Layer 2 of a small transformer language model trained on English Wikipedia (10 layers, counted from 0, width 128).
A neuron's activation on a vector x is SiLU(gate . x) times (in . x), where the dot is the dot product.

Input weights of the MLP neurons that the questions are about. A number n stands for n times 0.00077.
n42 gate: -146 46 4 22 50 160 100 124 115 62 141 30 -44 175 11 -47 -217 -52 18 -53 195 34 -123 -40 -15 317 136 4 -11 126 218 -123 11 77 -45 38 -14 229 -26 0 -309 -247 86 -4 -55 25 120 191 21 36 -117 241 -39 103 -134 76 -122 70 -11 160 114 -109 -388 101 169 -94 -84 60 -15 96 -45 217 -81 145 119 -157 170 -70 -143 -32 -80 24 -210 -157 103 -91 60 -176 -118 -166 3 -11 0 -84 -185 138 -145 107 184 18 22 -58 -156 58 25 -99 -59 97 4 28 -11 -54 76 76 17 177 168 8 42 -94 -202 47 -166 110 26 -73 -28 46
n74 gate: -141 -152 205 27 98 102 -16 42 317 231 133 24 -171 -100 -41 -10 -79 51 -58 23 54 104 49 199 100 -114 51 10 165 -96 -3 -31 13 27 -185 -53 92 -56 77 -104 -26 -58 139 -34 54 -69 31 -68 -22 63 104 10 138 -7 52 56 -74 90 97 98 -163 181 60 -80 22 -16 -95 93 -50 112 -127 62 107 -108 55 -64 247 -71 -36 351 -74 87 131 33 32 -154 -114 233 76 -136 45 77 -159 259 13 46 117 17 58 0 -148 -106 95 37 -33 62 135 45 69 193 -199 189 166 -123 -51 131 -9 -196 -77 -23 -59 27 -7 140 24 17 108 -59
n79 gate: 48 108 29 36 -35 89 52 -264 -81 -7 111 -239 160 22 -7 42 -74 -133 69 161 136 -183 -13 -26 38 -36 -102 -60 157 -61 85 50 6 116 187 -38 -122 -97 -30 -92 -93 95 198 -20 -172 48 -17 -46 78 139 56 38 -115 56 -198 82 169 25 88 86 30 62 -96 -10 7 113 -51 106 -89 93 6 224 -79 131 60 -53 -101 63 222 -22 -208 -6 87 -90 -189 -10 -57 218 -152 -43 78 102 -142 -108 -88 83 -127 127 -266 -102 -178 76 6 81 96 18 41 -198 159 94 13 -42 37 216 -19 73 -12 87 -34 29 -29 -91 -80 -123 217 -7 109 102
n83 gate: 115 14 -81 198 0 -41 30 17 134 164 -52 11 29 -295 -4 32 24 -91 -41 -231 -184 74 -96 36 175 -29 -83 -135 95 -134 -21 146 -141 -61 -29 196 -56 -162 -140 -57 -101 269 -216 111 103 -21 63 14 -170 -18 -165 125 70 -98 278 78 17 -134 65 164 -33 -14 -115 -85 87 164 -4 201 68 38 91 -112 -86 146 -202 151 142 104 -105 -108 130 -99 -10 35 54 -85 20 0 60 -170 68 -322 123 90 -111 163 38 -105 -181 -11 -25 90 -174 67 56 12 -96 -11 169 24 22 -71 99 -135 -169 -219 208 32 -119 113 21 128 -66 130 26 -122 -87 42
n112 gate: -14 78 162 107 -103 77 280 -171 -144 -29 0 -46 -11 35 -253 -106 -97 24 -63 -180 185 -95 -169 -22 144 110 -26 -194 -64 -282 -326 -120 56 63 209 42 -47 0 88 -44 18 -75 -20 11 90 25 4 103 -14 7 -3 -100 11 163 -45 -221 -164 -116 131 -69 -33 190 -225 -58 222 -28 57 57 -114 61 -31 4 42 -111 -46 154 84 -103 58 -7 -310 253 54 -47 -52 168 -169 -125 -25 -41 -14 -65 -196 145 -18 -89 220 -160 0 33 -55 208 32 127 -64 -148 179 15 -23 -102 -45 98 -77 -249 -163 -4 89 -182 -52 -98 -7 73 -139 -160 11 -161 -39 -28
n161 gate: 131 45 25 15 -102 110 -51 49 150 86 -14 4 33 31 147 -61 -42 167 -108 -101 -150 -168 199 131 -100 73 62 44 248 111 -40 22 -97 62 -129 19 43 -87 -18 -301 85 27 69 -87 -124 155 198 58 -72 -14 -126 -148 -71 -73 -115 192 104 -66 38 26 -139 -159 17 -97 247 66 242 103 -120 50 92 127 73 127 -7 59 -79 249 -188 286 -139 -69 124 -131 48 202 107 172 121 -143 24 -71 11 -80 61 -70 49 -162 -202 15 185 111 -28 -36 -60 43 146 115 41 0 -85 -154 14 87 -233 151 -78 128 166 -172 -247 72 -81 -94 154 -178 46 -7
n205 gate: -39 -84 -163 87 -200 128 -65 -144 220 -126 38 139 -119 93 -114 137 85 20 -14 -216 -73 104 -59 -127 -226 -141 29 77 -18 -46 -155 118 -69 22 -44 125 -50 60 0 -90 -187 -16 -32 61 89 -74 108 131 127 139 187 14 120 -132 111 135 -58 52 -163 19 -80 119 -129 21 -32 -190 -166 -7 -166 53 3 53 132 -3 -21 -52 218 136 64 78 17 -17 -21 64 78 100 -130 44 -142 15 -14 -15 -65 -118 363 -140 -14 271 80 36 91 11 -169 -150 175 67 17 -247 -97 -42 129 -18 82 -53 208 7 -210 -8 -3 -203 -11 -29 0 79 -112 -130 173 -353
n226 gate: 78 236 -26 -154 -56 76 155 -148 -218 -19 203 -20 -30 -51 -303 -145 -82 -25 -29 -155 -154 91 136 -126 -45 -57 -77 93 43 -68 46 -8 -81 -139 -113 92 319 -113 153 -153 205 -29 273 -57 61 -22 -47 -15 -84 -30 -101 -104 -194 31 -172 -44 237 -176 70 56 -27 -190 -231 -227 139 88 211 84 -50 52 -112 -4 37 105 -95 110 -72 -18 -45 -131 165 -179 86 -172 148 -125 -17 43 -252 224 -58 -55 162 144 -19 104 -67 39 -46 130 -134 8 22 64 52 162 0 -35 -59 -26 35 -147 94 -112 181 -48 7 -160 -80 -196 -37 -212 263 -255 -51 54 -86 70
n283 gate: -77 13 -81 17 -179 86 48 116 -128 -160 128 167 -78 -75 28 34 80 -52 -98 66 117 -7 184 168 62 -89 151 -195 87 -3 92 87 -13 3 -160 255 198 174 82 89 3 103 4 -147 -179 30 183 -72 52 -13 -219 -46 217 145 -38 18 -10 -98 7 -96 159 -153 16 68 150 36 -18 -166 -41 -154 55 164 56 -23 92 23 34 86 30 -10 20 -255 -30 147 -152 160 94 74 -94 28 -10 -166 -79 -185 -116 -173 46 -208 45 -103 161 101 176 -54 83 0 82 28 98 16 -35 -17 -75 -79 -48 -156 26 34 150 -165 -67 75 -199 -196 71 167 147 76
n293 gate: 52 -62 66 21 159 -82 33 76 119 109 178 -81 88 71 43 53 -187 80 58 -21 -14 245 -24 -292 -72 -163 -29 33 170 -182 43 22 218 165 -90 86 -52 7 4 14 142 -38 -103 171 42 -100 15 -11 -193 63 -177 -7 -28 58 152 89 44 -95 -68 297 18 14 74 120 -113 82 -152 -140 -39 170 -47 35 -17 3 -292 17 -39 17 -52 -201 -194 -54 -76 -108 -117 81 109 -54 185 -169 -155 22 -64 171 187 41 -255 -188 -162 28 -75 191 -114 25 -93 -143 27 -36 51 88 116 53 128 -15 -128 0 -93 -74 119 -63 -121 11 -169 188 268 -78 0 -72
n299 gate: -7 14 90 209 -18 -69 -110 7 14 11 60 -30 233 241 33 -73 -93 168 18 -109 -44 0 -84 -33 66 -193 165 -137 223 97 -200 175 105 -191 -97 157 107 57 29 201 68 -20 228 15 -125 35 26 -158 118 173 100 -244 -157 15 201 53 -21 -35 -4 4 -48 -174 -155 -152 229 38 4 -184 91 -57 79 178 116 -104 -31 59 -65 46 -25 53 -42 220 175 -146 -89 -7 132 66 -11 -41 -52 -64 55 28 -222 -11 -166 22 85 227 106 -104 -14 22 14 282 -42 -4 30 -234 -82 166 90 72 -7 81 195 -92 -97 -43 -117 275 258 15 -11 18 -61 -99
n309 gate: 16 -174 -26 207 -19 38 -46 -73 109 -114 -25 150 150 -88 196 68 118 -222 -50 -110 -112 118 -85 -135 -63 -39 187 -227 -190 -216 121 20 -97 36 -183 55 122 76 98 -72 -112 35 135 -147 175 45 105 30 121 103 126 111 -16 86 -291 48 -59 150 -25 106 -36 -121 -114 -123 -29 44 -212 -15 -138 0 68 128 13 25 -38 -157 -55 -98 144 -13 -9 25 -77 64 68 -117 -172 40 45 -195 81 -132 119 -126 -23 98 -41 110 -103 -167 -49 79 57 52 -29 -29 60 -57 51 -47 27 74 40 31 127 35 52 -155 50 113 73 110 -57 -259 146 -46 -140 73
n42 in: 56 7 7 -24 -3 81 -115 289 -43 -64 39 -144 115 178 55 -71 -122 -163 -130 -16 -41 -147 127 -146 -39 132 218 148 173 -150 152 -152 -137 154 10 142 -50 -37 -10 44 20 -149 -60 10 62 -26 160 156 13 -43 -216 138 -3 24 -66 -39 -64 -26 -62 -42 -164 30 13 131 179 -68 -392 96 -105 119 -77 -10 -52 167 32 159 70 10 -73 23 -19 74 -56 40 -83 37 -96 64 -173 -55 3 81 153 26 -88 7 -246 -7 24 -47 44 -132 -112 328 -43 -170 52 31 3 19 -107 -10 0 219 10 46 -67 48 -19 -157 -171 -37 -157 25 -4 -210 -76 -102
n74 in: -114 144 98 217 -76 211 220 -231 56 70 20 -63 -57 -119 -90 113 -297 127 -37 96 -39 143 78 156 -41 89 139 -4 195 -147 -67 -134 20 -79 -83 -34 -184 -23 -18 -135 -24 -76 -170 -4 -133 21 215 128 10 -28 177 -196 17 39 -83 284 37 126 99 126 83 145 3 -42 117 -98 67 -3 46 14 67 55 24 -40 -136 -17 116 55 -17 215 -27 -61 135 149 43 46 -140 286 31 -79 -87 7 -75 157 25 -89 10 40 122 146 -85 82 -24 -168 52 15 167 -73 -84 92 178 224 148 -52 178 59 -27 254 0 -102 -21 21 189 166 55 78 145 -131
n79 in: -108 -127 249 57 104 -224 128 -101 -35 -43 24 -141 -4 -44 -33 4 -66 -20 -34 213 0 -22 -192 143 -8 72 -32 131 -4 -56 -86 73 -14 79 -4 15 -42 -49 -175 14 -7 -12 -12 -182 0 229 -37 -205 -207 -7 17 35 -42 -210 150 -56 109 -123 -14 142 -18 82 47 106 -197 24 -212 99 -118 -35 111 251 -21 241 -7 -48 -120 218 224 160 -27 -3 -119 133 -128 -57 -121 210 -176 11 78 4 18 34 -121 3 -121 40 -76 7 -11 60 -233 -32 38 160 14 -110 140 51 22 21 170 -60 223 -97 137 -90 102 191 -49 184 -69 48 226 197 112 236
n83 in: 100 -32 -235 152 -14 -58 94 46 145 91 0 187 -187 4 34 158 119 -156 -32 117 -256 -11 -96 -4 70 48 -266 -169 -56 94 257 56 78 -78 150 39 -162 119 -103 -111 115 75 37 203 -122 -43 144 -11 165 -145 -94 -36 -76 -227 -11 115 168 -11 -14 -200 -261 -40 -111 -69 36 -74 -77 -64 4 101 372 -36 39 91 -35 240 66 -189 126 -154 74 -56 -252 151 -83 40 4 66 -145 -320 -42 -34 -41 114 18 79 -75 -116 123 -11 -74 101 -25 -11 190 24 64 248 57 53 -98 251 52 42 59 -21 73 16 -109 -36 93 15 32 -8 -80 77 7 57
n112 in: -131 106 -52 -43 58 177 -20 -79 -7 119 17 -11 46 47 118 67 141 100 -210 3 128 204 10 117 -120 166 -32 -205 -79 -63 64 -122 27 89 -108 -30 121 -23 18 -14 -86 42 -67 184 -45 -106 55 36 -138 80 239 -96 21 -125 -173 48 -226 7 228 144 -122 -67 53 -255 58 122 -44 143 -64 59 -23 24 41 -7 91 -44 88 -109 76 -17 58 240 35 -291 57 130 -472 40 -139 -114 -20 99 -64 95 204 65 -62 169 207 78 32 160 141 38 155 -100 -71 -94 113 -27 69 70 107 -225 167 38 46 89 34 -10 86 -119 -130 -107 -106 -53 76 -75
n161 in: 148 20 -118 -134 -127 -70 0 99 118 -80 -71 -15 18 -51 -75 130 -52 -10 -10 -169 -32 51 -217 -74 -7 92 -258 247 -36 52 -39 22 -14 -89 -90 92 -245 33 201 148 62 95 -303 -35 41 82 -131 -135 211 7 -162 -140 -114 -18 -43 172 -54 3 -41 48 -246 35 40 119 15 3 7 42 -14 -268 -189 -14 204 -93 -30 172 105 48 104 -31 -182 -111 -144 -83 -7 66 -96 -70 329 146 -20 -84 156 17 -133 -137 -116 54 -75 -141 -7 -148 -72 45 270 -138 -84 -122 -18 -3 176 -7 -67 -103 103 44 185 -74 -144 -70 82 21 -113 4 73 21 103 -14
n205 in: 29 58 30 -148 18 12 252 18 -59 64 -44 -274 68 -112 -31 -131 110 -7 -177 -4 -152 -82 -11 -26 -40 -72 45 -58 50 41 158 50 116 34 27 -95 -37 160 -154 -189 239 -138 55 -60 -48 -22 35 -129 -183 -260 -149 -249 -162 160 116 -31 -57 61 4 4 118 -146 -124 -56 -58 130 149 156 215 221 -139 -96 -185 7 -126 -97 -164 -55 30 -180 181 -108 121 41 -96 -150 -25 -39 211 -91 4 -59 -4 29 30 -33 289 -142 -53 4 -76 -107 95 -108 -18 -82 -18 308 89 72 8 -294 -107 98 -214 -238 124 133 -11 134 106 -131 179 161 -187 -11 -7 -15
n226 in: -11 -54 40 30 -18 -90 -133 -33 -99 -52 86 136 -86 -179 64 -22 98 -53 -222 36 -64 58 -100 56 -95 108 94 239 190 -209 -11 -38 -100 -249 -53 -16 -106 -196 127 -26 131 44 17 157 -28 101 31 75 -75 96 84 33 -73 98 -88 -12 -117 -114 154 -144 49 -108 -70 -55 78 -136 -245 34 22 219 -56 222 29 -216 54 -14 74 -177 15 -124 -100 -7 77 0 -49 33 -127 -53 -147 -162 -170 -182 -150 169 160 177 213 -49 132 -64 -101 145 -18 -240 -40 65 -61 -8 230 100 76 85 60 -230 -109 -14 -3 452 71 262 -127 -96 -11 -148 -266 -127 47 83
n283 in: -73 53 30 69 56 -193 109 146 228 17 -194 -128 181 170 -239 -68 87 48 -144 184 17 -137 -72 -147 -167 222 -24 108 70 249 55 -202 105 24 14 -36 50 -54 -147 38 77 55 -176 -27 -110 153 -162 65 -215 -57 16 -182 -97 35 133 -128 -124 46 -102 29 -100 51 -142 -10 90 -79 -36 -123 -21 -107 -107 -53 96 159 -49 13 -207 10 -80 -13 -85 72 117 87 126 -81 -60 -65 84 -152 -26 60 -59 -20 -54 -136 -109 118 0 117 3 137 47 34 -116 -74 -16 -94 -95 -102 49 -149 214 -189 81 -20 -29 -105 20 68 17 -48 126 285 -50 -147 227 10
n293 in: 113 -118 163 -145 -91 -264 -92 -4 145 -57 167 -64 -29 -114 234 -176 -102 58 59 -3 -182 194 3 0 46 -61 33 -55 103 39 -187 -55 59 138 -18 -99 124 -133 -79 90 -42 -136 8 184 35 39 -123 -80 65 -57 -177 -144 32 -66 -26 30 -10 169 -80 -26 -15 11 24 36 107 124 237 -10 137 35 20 39 -118 154 -280 142 25 115 -131 229 42 -145 180 -131 -44 75 67 140 -25 -73 -38 -344 178 -184 14 4 -21 136 47 -195 76 -34 -179 -82 -63 55 -135 -26 -137 73 77 157 192 15 -3 14 301 147 134 -43 -207 47 122 128 -75 -76 144 -10
n299 in: 68 67 -86 -106 255 -30 -82 287 168 218 151 -227 -36 -42 -15 160 -132 -82 63 -105 88 177 -21 -7 -15 77 161 -104 104 -43 58 41 -67 191 -78 15 -154 40 55 -179 25 -235 41 113 195 -35 -8 -48 -73 -18 124 14 -164 118 -63 -186 38 3 67 -84 26 -47 -31 -58 120 10 175 -57 33 18 -14 43 63 80 -98 181 195 -120 79 -174 -140 -98 -167 25 86 -58 260 -83 179 -41 24 -8 235 -113 29 -11 81 -119 118 -300 92 38 -170 -133 99 -28 -108 34 56 234 183 151 -225 118 207 85 65 104 132 -47 -178 80 -152 -106 -102 47 71 170
n309 in: 72 -88 -177 -92 -211 42 -145 -160 -198 91 -180 153 124 -11 -22 -22 -4 -31 -49 -57 278 193 -117 -228 -47 165 81 -426 60 87 66 -15 -32 -19 -105 85 162 183 62 59 -32 138 -242 125 51 182 -42 -107 -10 224 79 -18 -90 7 -101 -118 -28 46 124 -34 -204 -88 24 120 65 -102 -153 -132 -62 -61 76 0 18 -38 -84 -11 -138 -192 -130 72 -282 -119 -237 58 21 -40 -8 160 -65 -108 104 0 -11 -14 48 257 -167 -30 100 -99 114 -100 168 -51 93 128 -102 64 117 53 -86 -4 -3 88 -132 57 59 -53 -60 73 29 106 -110 164 129 -4 -150 -260

Each question shows a token from some text and the vector x that enters the MLP there. A number n stands for n times 0.0096.

"ic": -94 -74 -59 46 24 -26 6 -54 -63 -19 22 98 19 -45 51 -3 48 26 40 21 182 9 82 -51 -70 -35 78 100 -227 98 -43 112 -46 -85 171 29 129 -18 70 2 105 27 179 86 6 -6 75 32 176 -192 20 -120 51 85 101 -3 -86 -82 -9 -29 39 85 -8 170 57 8 5 94 89 113 106 -102 62 90 -6 -61 -30 -26 115 58 96 -25 -56 -114 -56 20 125 -74 -184 21 -46 -24 12 -97 25 -79 4 -168 43 13 -2 -116 -134 58 -31 27 44 -27 -57 70 120 24 2 140 13 -17 -14 5 94 44 2 -44 153 22 -72 -43 41 -35
Which of these neurons fires most? n161

"ort": 21 22 -50 -101 -50 -214 112 -110 15 -58 15 -32 0 -18 84 -31 26 74 -75 133 48 212 85 -103 -89 183 -47 27 -171 -82 29 108 64 -25 113 34 -19 25 148 -150 134 -69 88 44 -29 -121 -21 -13 137 -81 13 30 16 -140 136 82 -102 -14 91 -3 184 -71 -43 4 113 112 -22 69 105 -4 -23 1 -41 -129 34 33 -26 -123 -65 77 55 43 51 -180 -37 151 -19 -45 -56 89 -155 -91 27 26 34 28 149 -100 40 2 -64 54 44 36 10 -27 58 -69 -72 152 -69 -77 71 35 18 51 -45 -5 134 8 44 -77 31 -47 49 7 -51 0
Which two neurons fire most, strongest first? n226, n112

"ay": -106 -18 -26 49 -123 1 39 92 -75 -150 -160 90 84 5 -39 -10 -13 29 -113 5 30 -22 -25 -27 0 99 -86 -79 -91 61 83 -60 -12 -47 21 -205 127 -3 -30 2 119 7 15 34 147 -16 -141 -107 63 -165 110 -48 24 -47 15 -183 -177 -22 -7 -31 -118 37 -33 33 -14 -7 -289 12 -8 10 -61 -78 -121 -93 -23 37 61 -27 -38 -50 47 14 71 15 11 -3 61 -162 31 -132 47 41 -6 -13 -34 -177 0 55 -18 72 -19 79 -69 28 84 43 81 37 -15 121 23 135 88 -36 -45 7 13 233 2 -131 -38 15 89 67 7 14 71 64
The most active neuron and its activation: n112, at about 0.33

"ent": -26 -81 -95 44 -48 -231 -15 7 26 40 -22 -32 5 -33 80 -73 -16 82 -95 52 92 106 43 164 -96 61 9 -87 -94 37 130 102 6 -68 89 62 41 -59 57 -257 -24 8 65 85 85 19 40 7 -16 2 -6 72 -92 35 156 -213 -8 -87 89 -86 167 5 -72 145 -189 67 143 51 -43 -74 -73 -103 -3 -28 -41 -60 48 29 -50 199 73 -33 220 -72 -125 77 320 15 56 -144 43 -70 -110 -99 -13 -48 36 39 -5 -46 -152 132 30 45 -56 230 127 94 -31 44 72 -110 -12 81 119 -16 -10 -214 -23 -57 16 -48 29 -25 -33 84 11 83
Which two neurons fire most, strongest first? n42, n112

"1": 56 7 13 9 36 -43 -68 -64 -47 -84 -94 -84 -188 -78 31 26 6 78 31 -14 33 -222 -18 -155 -141 -40 23 67 125 2 -78 108 139 123 83 20 56 -61 -95 -37 25 -20 -34 -23 230 -12 -77 75 54 -29 126 141 -32 -124 78 -64 -53 78 27 -48 93 5 -115 -6 52 -5 103 -47 22 63 -9 -8 10 -44 59 -25 234 97 -13 42 -88 -49 1 -122 -78 -40 117 29 20 -70 -16 113 -14 2 -55 28 27 25 26 89 37 -67 14 8 60 13 -110 -17 120 -35 -90 70 -81 -124 141 150 -42 18 142 50 32 61 -37 -47 50 -44 12 8
Which of these neurons fires most? n299

"he": 53 39 0 157 -6 33 19 19 -54 -219 -44 87 3 29 41 -10 -86 11 -104 46 107 -104 84 -106 -7 10 85 84 -61 -31 -1 -81 4 9 13 -204 24 30 -8 -2 107 -139 88 -92 -123 -21 -156 15 -30 114 -97 -41 44 11 -15 -156 -102 -7 136 127 24 43 -20 -33 -81 123 -148 -34 1 -133 64 -5 47 -158 26 12 35 57 24 112 -117 10 -8 -49 -120 4 -74 90 52 18 -42 87 7 8 26 -137 67 -2 -98 -28 -23 -106 -54 17 90 52 10 39 -62 -37 -105 135 135 140 -52 50 -30 184 117 -43 -21 -104 148 -33 -93 78 -114 86
Which of these neurons fires most? n83

"es": -7 -39 -37 -45 -47 -177 -27 194 44 2 -51 160 47 -13 73 79 -82 84 146 30 68 -17 -72 -239 -20 5 44 84 -159 67 -40 59 11 -76 48 -192 140 -35 171 6 28 51 4 117 -47 -36 -95 201 65 -155 94 -27 55 108 -104 -4 23 -110 50 91 104 -3 -13 25 -76 51 -47 -92 -46 44 110 -137 -69 -79 -9 -28 -66 89 11 81 -9 75 -61 122 2 28 45 -78 73 24 -89 122 113 24 -80 123 -93 -32 15 -85 -34 -47 -27 54 -3 10 88 85 -13 -37 -51 100 25 0 76 -125 40 2 19 -54 -11 -225 -53 -81 192 91 -53 0
Which of these neurons fires most? n205

"ow": -32 -98 -79 -80 -109 -99 107 32 59 14 -134 -142 76 -127 78 53 45 -71 -71 -26 -89 116 24 31 -79 122 -75 23 -10 105 -21 -24 -23 -8 120 -146 37 49 -1 -35 59 86 127 149 231 62 -48 31 25 -90 -33 -31 -48 -47 35 213 -98 -112 -5 4 151 44 34 58 128 149 -109 6 33 173 73 1 51 -93 -2 2 107 -41 -132 21 -28 8 23 -22 36 -60 297 81 3 23 19 -97 83 -47 79 -11 29 25 -15 70 -92 78 -10 15 8 156 54 57 9 44 268 -5 -5 -29 91 -78 -47 19 143 -62 -38 -172 34 -1 64 -17 2 120
The three highest activations, in order: n293, n226, n83

" wh": 5 13 59 128 -127 -306 -126 60 -59 -30 11 -1 -158 42 56 92 -3 -51 -12 -5 40 128 122 -42 -160 0 -31 7 37 109 79 67 41 -140 -77 -115 -117 35 33 29 11 98 -75 -5 90 69 48 -60 -21 73 -47 -11 8 -99 39 -8 -62 85 8 66 44 73 -39 -120 38 -48 -72 16 184 -6 -21 -160 69 -23 -24 67 68 -57 94 -16 -32 16 -96 -142 -23 7 167 -15 -19 28 104 40 35 -46 -143 -58 -134 -31 134 -6 36 172 26 161 124 172 102 73 -137 -28 -54 10 6 -29 -44 105 0 38 -77 -54 -69 26 -93 18 -1 50 -84 144
The three highest activations, in order: n299, n205, n83

" L": 61 11 -16 16 -16 -84 -146 103 -120 19 -43 133 -104 0 45 -61 36 -26 -31 24 -26 -97 50 105 -53 -48 42 13 149 -4 -42 -25 -81 -62 15 -4 -147 138 -32 -3 6 77 76 37 56 80 -60 67 58 -74 -15 82 -22 -74 95 -55 20 -3 92 4 82 -79 -91 30 -58 91 -96 -23 92 -49 -17 4 3 -135 90 59 -53 83 -29 -28 67 3 -52 47 -47 20 -106 -212 4 79 -38 74 -61 -2 -128 -25 -1 -40 -8 -40 -26 66 38 12 -93 2 -46 -110 -9 32 -9 123 -95 83 20 45 28 -42 51 -45 38 -80 -21 9 23 -25 45 17
The most active neuron and its activation: n74, at about 0.35

",": 28 22 -21 121 -86 -41 -16 -39 -17 80 -67 -132 80 -209 -80 29 -41 -53 111 -55 55 123 47 -5 -201 29 -59 -6 -17 58 10 72 99 -116 -97 -58 -96 6 -38 35 -13 -91 -23 71 50 0 96 61 -54 -55 -37 -111 92 42 62 -52 -20 -44 -117 91 4 36 -69 21 57 59 48 18 47 -73 64 -12 -11 -6 -5 98 -129 71 18 -14 34 36 -68 44 -110 -83 94 18 -42 78 -54 -58 -243 49 42 36 93 36 57 -9 41 -95 133 44 -8 -204 77 -17 153 25 -110 100 -70 3 53 124 61 77 68 -12 -13 3 4 9 47 10 -62 96
Which of these neurons fires most? n83

"in": 3 -4 -22 85 -26 -170 40 -87 -67 -11 -87 -32 -76 14 -194 37 72 -43 67 9 133 -65 87 91 119 75 49 11 -194 -16 -61 183 -1 1 8 47 94 -53 56 -13 36 290 39 -19 -3 23 -69 2 12 -47 -115 -142 -14 -88 70 8 -100 -36 9 -163 19 66 48 -49 -108 30 21 -52 -11 38 92 -230 65 -57 102 -23 141 19 -3 -138 58 -59 -7 109 -174 40 129 -88 17 -56 58 -72 -11 27 105 -12 46 26 63 92 -121 35 -123 -38 67 -142 -9 -49 39 206 -2 97 -11 -8 17 47 -73 -11 -16 -35 -40 -45 -30 -41 21 58 -37 110
Which of these neurons fires most? n83

"d": -56 100 -18 22 -50 -111 70 -106 -4 11 67 45 -72 21 35 17 32 40 -57 131 67 -38 -24 -59 -66 -57 -107 97 -328 -4 -31 -61 -24 75 61 -51 47 10 46 -164 167 -49 137 -70 208 -17 -36 52 -57 52 59 47 144 -106 12 -46 11 -10 23 66 64 0 -73 -13 -160 -7 29 -51 -6 50 -5 -68 2 41 59 -1 23 -73 81 116 -11 -127 37 172 -183 -48 92 -119 7 16 -26 -18 -99 -57 145 -19 52 130 -59 83 -57 -116 124 78 -33 110 126 -55 1 -18 -107 17 -137 -6 50 93 14 -66 43 -86 -131 -168 6 297 77 -19 -12 -8
Which of these neurons fires most? n161

"ork": -16 49 -73 125 -33 -48 62 22 19 -128 -85 132 21 -79 167 92 1 -27 -18 16 -13 -19 -85 -194 92 73 20 36 27 137 21 56 78 80 22 -57 20 73 123 -71 -1 34 178 30 90 -61 25 66 82 -17 -2 -77 23 -193 -103 -44 -4 -152 19 -17 21 20 -148 114 17 43 73 61 -67 -28 -17 -44 -74 44 -27 -26 -172 -123 2 -25 61 -71 -67 -85 -60 18 29 -145 -26 35 5 -83 -104 -95 -47 -26 -13 -118 -44 -57 -93 52 2 53 -62 209 16 154 -111 105 8 45 -108 -41 -42 -75 8 64 -3 -76 88 -87 13 37 141 -225 -69 -33
The three highest activations, in order: n74, n309, n83

" ": 27 -140 -138 32 -22 -130 -79 29 -24 15 79 -9 -22 -14 -18 66 4 -44 24 -12 0 24 126 32 -37 84 43 21 9 -12 46 25 115 -53 -69 -22 -40 -91 43 -24 105 -28 -18 41 162 44 -117 43 97 54 -18 -73 6 63 20 -2 -14 61 1 21 -173 -15 -101 -160 38 2 -123 -80 11 8 -66 33 -33 93 74 40 -49 -39 45 -22 -23 41 135 37 -38 7 105 26 98 104 -26 74 14 53 26 -6 -5 -59 23 13 -77 -4 84 10 68 -22 -115 -22 -16 -34 -14 190 -64 47 -76 2 -18 -12 294 -21 -57 -29 -123 86 111 -16 -32 23
Which two neurons fire most, strongest first? n299, n293

"'": -147 -2 -109 136 -63 62 22 -47 -37 -31 123 -124 -50 -117 -41 76 -2 74 7 67 -21 -2 91 5 53 27 29 -67 -169 96 114 -121 -45 6 130 -50 29 82 -83 90 121 -143 234 -80 158 -61 -5 13 86 7 98 23 118 78 143 -32 -68 -75 19 -227 120 125 1 35 32 17 -32 -31 147 154 10 41 6 -11 88 39 83 246 -63 23 32 52 -45 -64 -19 69 119 60 56 104 -18 63 -127 14 61 64 -115 -53 -121 -159 73 -102 53 68 3 155 -26 12 -30 -34 -222 70 79 -72 -31 -23 -77 -117 66 -27 34 -93 -7 86 -85 -99 27 -10
The most active neuron and its activation: n161, at about 0.51

" t": -12 -87 -65 23 -22 36 -26 48 -103 -17 -44 58 2 -21 -88 -53 18 33 91 -44 -77 34 -24 85 -131 100 -93 -12 31 32 108 -9 39 -73 -84 -95 -9 -78 14 -1 142 20 84 34 31 97 -170 73 21 -65 5 193 92 52 -78 -103 76 84 48 -55 49 2 -25 -153 9 -54 -94 -34 142 -73 11 -68 95 15 -15 62 -68 97 -12 50 -127 62 -6 -29 34 -1 -142 -185 26 171 139 1 -26 -117 -52 38 41 -49 -36 15 15 -37 25 121 -70 7 81 60 73 89 -49 99 -53 57 83 32 4 55 117 -52 29 -29 11 41 124 -17 9 -58
The three highest activations, in order: n205, n293, n74

" O": -9 -196 -87 -7 -55 70 -11 -50 -56 -19 -6 -158 34 -42 78 -3 -22 -32 -148 45 3 -59 156 93 18 22 68 44 -34 85 -15 69 -68 -48 -107 91 122 33 31 -32 -91 -48 61 81 83 23 -73 -66 36 -24 -48 24 -5 -32 39 -32 -19 75 101 56 -38 -8 -29 64 -36 -49 -9 -37 170 -109 -58 -87 54 -98 -55 5 0 141 -78 -87 13 -22 -67 -41 -33 26 64 -167 76 -58 -80 80 16 -33 148 -21 142 -46 7 22 37 24 68 68 75 105 -58 33 -24 -79 18 -19 25 2 -9 97 90 21 101 -94 37 15 10 89 -3 -10 16 32
Which of these neurons fires most? n79

"l": 16 21 -34 100 -16 -289 -54 14 35 76 -121 22 -1 25 56 -49 73 -92 1 57 39 -56 50 -76 17 107 12 -23 -69 13 -111 -22 -54 -31 -74 107 -174 -31 31 -70 11 197 131 173 48 73 96 137 8 7 21 -61 -64 -201 112 26 7 66 170 14 78 -50 -16 59 -198 -40 76 -58 55 114 46 142 -19 28 149 -27 113 84 -23 -103 61 -64 -23 -95 -52 -63 -161 -53 4 41 -9 -118 35 -1 152 -83 -44 -14 13 -15 60 -99 79 -46 -124 -128 81 45 -43 173 106 208 -71 -79 112 -42 -63 74 51 -77 -103 -3 75 -82 -145 59 97 102
Which of these neurons fires most? n42

"it": 131 27 45 -34 -67 -17 20 23 -118 18 -135 -54 139 -40 40 129 16 54 28 -55 61 -64 -22 -95 95 -42 105 156 -63 11 22 380 -22 35 -136 -88 18 -23 54 -190 34 -25 -85 -97 139 77 -45 95 97 81 75 83 29 -262 184 6 -128 17 -1 -25 -58 -59 5 -8 -20 1 8 32 117 -15 -23 -178 -29 92 -110 -36 -142 95 -84 40 -68 -47 23 -144 -86 80 -18 13 71 64 11 23 4 -49 -92 -107 47 -105 -95 -44 -118 112 31 95 3 5 82 -14 -149 43 -150 159 -27 -159 -50 -98 -43 107 -15 4 51 4 61 81 -17 -3 43 96
Which of these neurons fires most? n161